Layer 2 of a small transformer language model trained on English Wikipedia (8 layers, counted from 0, width 64).
A neuron's activation on a vector x is SiLU(gate . x) times (in . x), where the dot is the dot product.

Input weights of the MLP neurons that the questions are about. A number n stands for n times 0.011.
n6 gate: 15 37 -10 -15 -19 1 93 -28 48 33 -30 -10 10 -21 -30 -9 -36 -7 2 -17 14 83 55 -19 -13 5 -38 -6 -23 33 -53 41 75 3 50 14 91 -11 -32 -8 3 -24 -3 -10 -23 -27 -26 29 69 12 51 16 -12 -3 21 14 -21 22 7 -11 47 8 -24 -36
n8 gate: 27 31 47 -41 2 -20 -39 -13 -26 -38 -36 -20 -21 -3 22 -11 -2 23 40 4 67 -23 -24 -12 -4 -29 17 2 23 24 44 -26 20 -9 -27 45 8 56 36 -35 64 -13 25 15 12 7 -39 -7 0 38 16 -6 -11 23 78 -38 -16 -37 -16 10 4 -28 25 -39
n55 gate: 40 -6 -25 21 31 3 -18 -31 9 43 -77 -19 50 -3 15 15 56 31 39 16 -68 -1 35 34 7 -5 6 6 82 -59 8 57 13 -1 37 -3 -36 35 -36 -1 8 30 -29 37 -34 -69 -40 -16 -14 86 6 -27 12 -16 -11 53 13 -29 -27 25 -35 50 -18 -49
n61 gate: 11 -54 -37 -9 8 21 -45 -5 -17 61 22 -41 36 39 -3 -1 -74 -57 -7 4 -13 42 19 -4 -7 17 -18 -21 -11 -49 50 -9 -45 -42 -31 23 8 -23 54 45 27 24 -18 -5 31 -35 -30 30 -32 -14 16 49 9 28 79 49 87 -5 -37 10 -19 12 19 67
n102 gate: 12 20 35 -36 44 17 50 -12 17 70 -64 74 -26 -60 -22 -27 32 -11 6 -65 -23 -14 32 -20 48 -59 -13 10 -61 35 -16 -42 2 57 54 43 7 -9 7 -21 -1 43 22 15 27 82 -7 -7 30 -26 3 41 25 -25 -29 -53 -14 13 20 -58 57 51 -5 5
n106 gate: 61 -7 89 55 35 69 -43 40 12 20 31 7 7 -20 -5 9 6 26 42 -10 38 -4 -13 -18 -36 -6 -52 49 27 -36 -1 -35 56 14 34 54 17 16 -40 32 -31 3 54 -20 -30 -45 -3 -4 -67 -23 -12 17 1 -16 -31 29 31 -60 -1 -4 -19 -23 3 26
n122 gate: -38 -4 -9 9 49 -22 5 -39 -4 7 0 -53 -22 43 -6 -11 -14 -7 5 8 -63 30 -63 -20 -28 27 23 -23 45 17 17 -14 -29 32 -8 -23 1 -12 9 -29 37 -20 -20 -33 -51 29 21 -6 -5 -24 47 -48 26 -53 -11 -40 -17 -7 21 -13 28 -28 -43 17
n124 gate: -2 -21 -25 -31 87 -32 -73 -32 -8 9 -25 -36 -4 -27 11 -21 -47 -10 13 16 -1 65 -33 2 -35 57 20 41 -39 13 -7 27 -17 65 -48 5 -79 -70 93 0 -78 -7 -13 -15 -4 -22 -33 -21 48 -19 -5 19 4 -13 -26 -31 -52 19 -12 -10 -3 65 -5 -9
n181 gate: 61 9 -58 -33 52 -56 -16 17 -34 -48 -5 -32 11 36 20 32 10 50 32 -16 -16 20 -70 63 12 7 -22 26 36 44 5 14 -12 32 16 -30 21 8 11 -2 16 -54 9 -90 -17 1 -35 -41 6 -44 -8 -13 -53 -15 -18 -26 40 11 17 -20 -1 27 34 -62
n183 gate: 6 -18 -47 47 0 1 -3 -6 3 -52 18 -7 24 -24 -87 -20 42 -58 -4 16 -30 21 -27 -22 7 -42 3 14 -24 -62 -50 -13 23 48 31 -7 -15 -47 -82 17 37 61 -23 -5 22 -1 20 30 18 -18 55 36 -3 2 19 13 63 28 0 -92 30 39 -30 10
n188 gate: -72 51 7 61 -45 -1 -43 7 1 -19 -59 -7 30 3 18 8 -5 -38 32 72 47 -28 10 -12 -28 -17 59 -33 53 18 -46 9 11 -35 41 13 -32 11 44 11 -5 -21 -2 28 5 -4 -19 -12 -41 -4 -25 -19 21 -8 49 -31 -9 -2 -12 23 4 7 -15 3
n6 in: 56 -21 26 -7 -9 7 61 -45 16 28 0 -26 -4 -47 -15 5 -38 -59 47 -29 -40 10 5 -29 -34 -10 4 6 -4 4 -16 13 64 18 47 15 13 -63 -21 -6 -19 -12 19 -38 -23 -48 22 44 -10 -3 15 56 -17 -2 10 -13 -30 -34 -32 24 9 2 14 -13
n8 in: 24 -4 -9 40 -23 27 9 34 42 -32 73 -35 3 -12 -18 12 -7 1 15 36 -48 -16 -36 -2 56 -32 47 60 23 -1 0 9 47 51 -60 -11 0 -31 4 0 -16 -27 9 -28 -45 -15 -38 58 58 9 -19 -12 -13 4 14 47 -5 -7 -43 -9 45 0 2 42
n55 in: -2 52 26 48 13 -35 -4 -75 6 53 33 15 -10 -15 4 18 68 -7 41 33 -65 17 -38 -31 -48 -9 1 81 68 -78 2 24 -27 50 -47 38 -8 23 -11 22 67 19 -40 -45 -73 -66 -25 62 -11 -9 43 16 1 4 -8 50 37 16 27 -33 -45 14 -39 48
n61 in: -7 -81 19 34 2 15 30 47 58 -45 -29 46 39 -35 11 -18 6 -9 -7 -10 -11 5 -15 -82 29 30 17 -39 -2 -9 -22 -7 -15 -38 -69 61 -24 -5 -22 -12 75 20 -12 28 4 29 -14 73 -14 46 -21 1 18 0 -1 -75 5 -13 -41 -23 -28 -21 -3 -15
n102 in: 8 10 -44 -18 1 -36 35 24 -26 -20 20 11 36 37 22 -12 -6 0 15 -5 -14 3 82 18 44 -18 -50 42 -3 -10 65 1 -24 -23 4 24 15 24 -24 1 25 10 34 -13 32 -23 21 -55 -24 16 33 12 1 81 18 15 -37 20 -26 40 -14 29 46 -12
n106 in: 49 -21 -14 5 9 47 35 -22 44 28 26 45 -17 -29 1 -27 32 27 10 12 -63 23 -49 -48 -10 -29 -20 10 -3 20 -32 -24 7 -20 -8 96 -3 39 -14 -28 15 15 8 14 -27 -3 10 0 -28 55 32 57 -33 -37 -48 3 -21 -3 -7 -34 -35 2 -13 21
n122 in: -25 -27 -24 -10 14 -46 49 -21 2 -47 -8 16 -9 -22 -31 -76 0 -5 30 29 -30 17 -28 -22 41 15 -19 38 -1 23 50 19 -54 -29 -12 -24 22 7 26 56 -12 -44 28 -38 -23 19 23 2 6 -10 18 28 -41 -30 -63 -76 -27 0 -16 -27 -20 1 -10 44
n124 in: -22 -6 2 32 -60 -44 30 1 -8 -2 6 6 -57 -11 42 4 -22 -56 42 41 4 58 40 -68 -14 -69 29 30 18 -48 10 50 -7 -12 57 23 -50 -13 18 -78 -11 37 -52 30 7 44 -6 5 -20 30 -30 53 11 10 7 -18 27 25 26 15 -43 -23 -10 6
n181 in: 10 -15 -23 21 -24 2 -9 0 -14 -14 40 -69 -23 47 -19 34 -34 -7 59 8 35 -19 -33 -43 32 -10 25 -6 39 11 20 -62 37 4 -3 -18 37 32 22 -20 0 -8 29 7 -8 -23 8 -36 -10 18 17 -48 42 -16 42 -9 -4 19 -9 41 62 49 29 -52
n183 in: -48 15 -18 -40 -42 31 -2 -43 14 21 80 4 18 4 20 -10 13 -49 -52 -35 -15 -7 42 -18 25 0 24 54 -32 -42 -34 3 -28 -8 25 26 22 20 84 34 31 -18 -58 8 -16 -27 -29 13 -55 1 -22 29 -12 -1 17 28 -14 7 -14 31 -61 -31 -26 64
n188 in: -29 3 -2 -1 -58 0 -43 -45 -1 38 -9 -22 68 -34 10 -41 -5 -29 -14 1 17 26 -17 -30 26 -39 16 12 22 -6 26 27 23 -22 -31 -46 34 29 -11 2 39 8 0 -26 -48 -6 11 -9 29 -7 29 -20 27 29 45 14 -10 53 12 38 13 46 -20 19

Each question shows a token from some text and the vector x that enters the MLP there. A number n stands for n times 0.021.

" |": -21 -12 -21 13 1 -28 -8 28 2 -10 11 5 12 -10 14 9 -16 16 0 -5 32 1 -3 -11 -11 34 -4 -10 -21 -16 0 -68 23 -21 -1 67 -7 -22 -16 33 0 -8 -1 -13 0 3 39 -40 38 0 -8 18 -20 3 -22 10 5 11 8 51 26 6 -10 17
Which neuron lights up most? n55

"io": -33 26 11 42 -31 -19 32 36 -3 -6 6 -18 -16 9 22 8 1 13 -8 -14 47 -48 7 11 -11 -33 10 8 -12 -1 50 -2 -11 -15 -24 14 2 -26 -3 48 -12 22 -1 -17 3 -2 12 8 39 27 -16 2 -15 -4 -24 -11 -5 -6 -5 6 18 17 -20 27
Which neuron lights up most? n6

".": -33 -20 17 -12 -29 -17 -7 -5 -11 -37 1 9 -5 7 18 24 14 -1 -7 -19 29 34 -25 -24 25 4 13 5 -2 -9 25 1 -5 -19 4 41 -12 -16 -42 29 30 -8 -6 12 -3 13 -10 -30 5 -19 -8 9 -2 2 -28 -21 -16 -4 -7 40 37 -20 -66 59
The most active neuron and its activation: n122, at about 1.5

"ually": -10 5 -9 -7 -42 8 8 -10 34 22 14 14 -15 18 -9 3 -3 -24 0 -1 24 29 -28 -17 3 -24 11 -23 -32 2 14 11 0 -10 -32 44 30 -10 -31 38 7 -22 37 15 20 10 30 -19 -3 -6 -40 29 -9 6 -26 -17 -2 2 3 6 48 1 -29 18
Which neuron lights up most? n6

" 10": -19 21 -13 21 3 -7 14 8 -13 -6 29 -23 16 4 22 27 -45 42 -26 17 13 1 -5 2 16 -11 29 27 -52 -4 14 -15 -20 -11 14 50 37 -21 -7 18 -8 -2 15 -11 -3 -13 -9 -31 42 10 -24 24 -1 -6 -30 11 10 -16 -18 49 11 -20 3 -1
Which neuron lights up most? n55

"\n": -37 -14 4 2 11 -21 18 -12 7 18 11 -4 -16 -6 24 26 0 3 -2 -12 12 15 -39 20 25 2 -2 -40 -25 -16 13 -29 -17 -25 42 29 8 -24 -3 -22 -2 -30 -6 29 -24 26 20 -31 16 -5 -36 18 4 16 -19 19 31 1 7 28 36 37 -22 32
Which two neurons fire most, strongest first? n55, n8

"ly": -12 13 -12 -8 -10 -3 14 -6 37 26 7 -4 -19 24 5 -3 7 -5 1 -3 40 13 -22 -17 -7 -19 27 -1 -11 -10 19 16 2 -11 -14 56 51 -28 -30 44 -12 -15 29 9 11 12 24 -6 -6 -7 -37 21 -10 3 -18 -15 -2 2 -12 9 31 8 -37 25
The most active neuron and its activation: n6, at about 1

" 6": -23 9 -13 13 6 -8 7 10 -20 -6 20 -24 14 12 37 19 -43 41 -9 10 11 -11 -13 7 24 -20 21 28 -46 -6 -4 -12 -21 -17 10 55 27 -10 -10 11 -16 8 17 -15 6 -23 -15 -26 53 5 -25 23 -15 -4 -31 9 2 -21 -22 55 17 -15 0 14
The most active neuron and its activation: n55, at about 0.55

"ven": -24 47 -15 2 -6 -23 15 3 8 -15 12 -10 -17 -17 25 -9 -3 16 10 10 60 -53 12 42 -5 -25 38 7 -20 -16 -25 -10 -18 32 -22 17 15 -5 -40 10 5 -16 -5 -12 26 -8 27 -26 6 28 -19 -3 -11 20 -30 -31 -15 -8 12 43 29 -11 -13 10
The most active neuron and its activation: n106, at about 0.49

" Penn": -27 -12 -6 39 -32 -14 19 -26 -28 -5 11 -31 -27 -3 4 10 -18 1 -6 -20 47 -50 -1 30 -14 -17 28 10 -1 -9 1 2 17 36 11 8 32 -21 -55 15 -1 -39 0 5 11 -2 13 -40 1 -12 15 24 -18 11 -8 -8 -6 -4 18 8 -4 -18 34 23
The most active neuron and its activation: n61, at about 0.83

" 4": -9 36 1 19 15 6 14 8 -34 11 11 -11 -1 11 32 13 -43 50 -22 7 15 -19 -16 7 20 -11 42 11 -41 -4 5 -14 -14 -15 12 64 24 16 -3 16 6 -8 10 -16 -9 -12 -3 -11 40 20 -24 20 -13 -17 -44 -8 -5 -34 -15 43 12 -12 0 19
Which three neurons fire most, strongest first? n106, n8, n55

"l": -2 21 -16 -11 -42 -21 49 16 -24 2 -4 -25 4 -6 -17 33 5 37 8 -5 53 -25 2 14 -5 -5 57 10 -1 25 19 -27 -24 1 0 24 23 13 -4 -5 -3 10 7 14 -10 -20 -6 -30 43 3 -17 20 -3 -29 -51 -27 -7 26 13 27 -16 21 9 14
The most active neuron and its activation: n181, at about 1.7

" Bar": -32 -1 -21 9 -5 -28 20 15 -8 -3 -6 -20 -20 -30 9 10 3 24 -11 -5 41 -65 -5 14 -26 -23 23 3 -14 11 15 -30 -1 22 -14 32 40 -20 -33 -4 3 -8 -6 -11 1 -2 18 -26 17 -27 9 30 -30 7 -35 -20 16 -17 -2 17 -9 3 -3 51
The most active neuron and its activation: n61, at about 0.29

" radi": -19 17 -24 34 -47 -26 13 0 -20 8 11 -31 9 11 29 15 15 18 -2 -20 17 -30 -15 -7 -16 -7 4 6 -30 -7 10 40 -12 8 -15 -24 8 -26 -40 8 25 8 -14 -35 10 -23 45 -36 3 30 8 7 -12 9 -35 -17 -12 -31 1 -16 32 0 6 56
Which two neurons fire most, strongest first? n122, n61

"c": -1 3 -13 22 -4 -1 54 -1 1 -17 15 -23 -8 22 16 17 7 48 -11 -27 34 10 26 19 -26 -5 49 14 -5 10 50 -1 -33 12 8 9 5 -6 -22 4 25 7 22 -1 10 -12 33 7 35 -5 -7 4 -2 -21 -17 14 -45 0 -34 -2 -40 19 -5 47
The most active neuron and its activation: n188, at about 0.23

" are": -19 -4 11 -8 -33 -5 -9 -8 -3 12 8 -1 -17 7 7 11 -13 -16 26 -7 6 46 3 27 15 -15 11 -55 -22 -12 29 15 13 -8 -23 53 25 -12 -46 35 7 6 29 -12 2 -1 25 -16 -15 -15 -16 16 -19 -2 -13 -19 14 -18 -2 7 28 25 -42 38
Which neuron lights up most? n6

" in": -20 -10 38 -4 -27 -29 -15 -28 -6 6 6 -5 -6 1 12 19 6 8 -21 11 15 24 -18 -4 15 -38 41 4 -9 6 25 -55 -3 -29 -10 15 44 -20 -29 24 31 -8 11 9 30 14 39 -15 12 12 -4 28 6 13 -20 -11 29 -9 -8 10 11 19 -24 33
Which neuron lights up most? n61

" to": -16 4 11 -7 -42 -22 -20 -24 3 -1 14 -4 -17 -6 6 21 -10 20 -11 19 41 27 -30 -3 8 -19 35 -39 -19 -8 18 -41 12 -43 0 -3 57 -16 -40 32 21 6 7 -9 4 16 34 -3 18 -7 -19 -4 17 6 -11 -12 -8 -16 -14 0 28 13 -24 25
Which neuron lights up most? n188

"rio": -3 5 -3 22 -34 -16 21 39 2 -10 7 -1 -38 -29 5 -4 -25 30 -30 -35 16 -32 1 10 -12 -38 16 3 23 -19 29 -17 -21 43 -27 -16 9 -11 -19 31 -1 17 -2 -19 0 14 -20 -5 8 40 -6 -1 -20 12 -48 -17 11 5 -24 -26 36 -11 -11 36
Which neuron lights up most? n6

"ter": -25 18 21 8 -17 2 26 6 5 -12 7 -17 -27 -6 26 -4 -24 1 15 -44 15 -10 0 36 16 -5 43 5 4 -4 31 13 -9 16 -1 13 60 -10 -29 31 41 -22 10 -23 0 13 41 0 32 9 -1 29 -6 -9 -11 -1 -8 6 -14 31 -3 -19 -7 28
Which neuron lights up most? n6

" 14": -15 4 -8 4 25 -14 16 16 9 -28 25 -36 17 0 38 30 -25 62 -14 7 4 10 -8 17 5 -22 43 4 -57 -10 16 -8 -4 0 19 56 33 -17 -13 13 -12 -1 15 21 -18 -19 -7 -35 36 -4 5 13 -7 -2 2 15 3 -12 -22 37 30 0 7 -10
Which two neurons fire most, strongest first? n181, n8

"nd": -9 24 -27 -15 -18 -9 12 -3 27 23 -25 21 -14 -6 21 -1 14 32 -2 -30 18 -23 32 19 15 -14 50 8 -15 -18 23 2 -13 8 -12 2 16 -4 2 6 38 -7 -21 -25 7 -22 47 -32 20 11 -26 19 13 30 -31 31 -21 1 -12 5 13 -26 6 60
Which neuron lights up most? n102

"lin": -35 19 10 46 -7 7 33 -9 -7 47 -14 4 -10 20 23 -13 -1 32 35 -29 37 -14 6 19 0 -15 39 -3 -29 7 15 -12 -16 6 1 29 17 -15 -62 12 5 -1 -10 -54 -1 -11 -1 -29 17 32 8 -1 -32 1 0 -32 -10 -14 -1 8 14 -17 22 32
Which three neurons fire most, strongest first? n102, n6, n183

" em": 1 7 4 47 -32 -12 39 11 -35 -37 -1 -18 -2 22 22 18 6 18 -14 -1 -23 -5 11 9 -14 -6 20 -11 -1 18 52 -9 6 5 1 -13 29 3 -57 8 7 -19 0 -59 15 -7 41 -23 -23 17 11 17 -21 13 -19 -24 23 -8 10 2 9 -30 7 32
Which neuron lights up most? n122

"-": -46 4 32 -3 18 -28 21 30 11 -34 38 -8 -17 16 -15 32 -8 23 -19 -28 25 -3 -27 12 9 29 31 3 -40 -7 -8 13 -15 -17 7 50 11 -11 -58 -13 22 -14 -1 -19 -5 -20 14 -2 -19 42 -21 1 -9 10 -53 15 8 8 6 -21 19 6 -14 7
Which neuron lights up most? n188

" 8": -10 31 -6 20 8 7 4 6 -20 13 14 -12 -5 10 30 19 -51 54 -30 9 9 -8 -9 3 20 0 46 15 -49 3 17 -15 -22 -21 8 48 22 6 -11 18 11 -9 11 -13 -6 -12 -7 -18 51 21 -21 23 -11 -13 -39 -9 2 -32 -10 24 4 -24 5 8
Which three neurons fire most, strongest first? n8, n55, n188

" 17": -19 18 8 5 9 0 10 20 -11 12 34 -10 -12 9 47 28 -37 52 -27 18 -4 -8 7 8 12 -4 49 9 -48 -15 27 -13 -17 3 23 52 27 -10 -8 21 17 -16 7 4 11 -12 -2 -27 35 10 -1 12 -7 -10 -37 11 -5 -14 -32 10 22 -18 10 -12
Which three neurons fire most, strongest first? n188, n55, n8

" 13": -16 23 -3 -8 10 -4 9 18 -4 7 29 -8 0 13 36 40 -45 49 -23 14 -2 0 -3 22 3 -2 43 13 -60 0 27 -6 -14 -2 18 59 30 -4 -16 10 13 -16 15 8 -4 -19 -12 -25 33 24 -7 14 -9 -16 -36 12 -10 -14 -22 12 21 -17 15 0
The most active neuron and its activation: n188, at about 0.57

" made": 7 31 17 -33 -30 -19 6 -19 -3 -10 7 -5 5 15 0 30 -7 7 -3 16 -15 9 3 10 -11 0 -1 -2 -22 -22 24 10 -14 9 -6 29 20 -17 -49 30 32 3 -3 31 37 24 47 -20 20 23 -32 12 -20 -24 -16 -32 10 -12 -3 3 24 -12 21 65
Which three neurons fire most, strongest first? n181, n102, n188

" light": -27 13 8 2 -27 -15 8 -6 -13 -25 -7 -16 -8 21 10 -1 -5 -6 5 -20 21 -34 -14 -9 25 -23 56 15 -24 13 -1 26 -4 36 4 12 45 -20 -51 36 14 -1 5 -24 -8 -4 44 -10 -17 30 3 22 -31 -7 -47 -6 20 -19 6 25 27 -23 7 17
Which three neurons fire most, strongest first? n183, n122, n61

" purposes": 9 13 6 12 -52 -16 7 -3 -46 5 3 -6 -17 15 10 24 -4 7 -7 -10 25 5 7 -2 12 -15 50 5 -27 5 22 14 21 26 -22 24 29 -7 -44 25 19 -26 15 19 -4 2 42 7 10 -3 -38 29 -10 -14 -15 -46 -8 -17 -6 -22 32 -11 -6 42
Which neuron lights up most? n8

"App": -18 5 -15 33 -4 -28 4 -30 -12 -12 4 -19 -33 -13 1 36 11 18 -20 -15 17 -12 -21 4 -25 5 26 35 -48 17 35 16 -5 -3 -16 2 28 -25 -19 -1 -3 -16 24 -3 -13 -6 32 -34 0 -12 25 30 -13 15 -18 18 8 -32 0 39 8 -17 -27 64
Which neuron lights up most? n122

" 0": -20 24 -10 25 14 -1 16 35 -29 20 15 -23 7 -6 52 12 -35 38 -48 17 -5 -3 -2 6 22 -15 22 2 -59 -16 14 -7 -1 -5 1 56 4 21 7 -1 -2 -33 22 -9 -7 -2 18 -24 41 14 -3 11 -7 1 -19 -22 -15 -21 -20 5 24 -5 -5 25
Which two neurons fire most, strongest first? n102, n55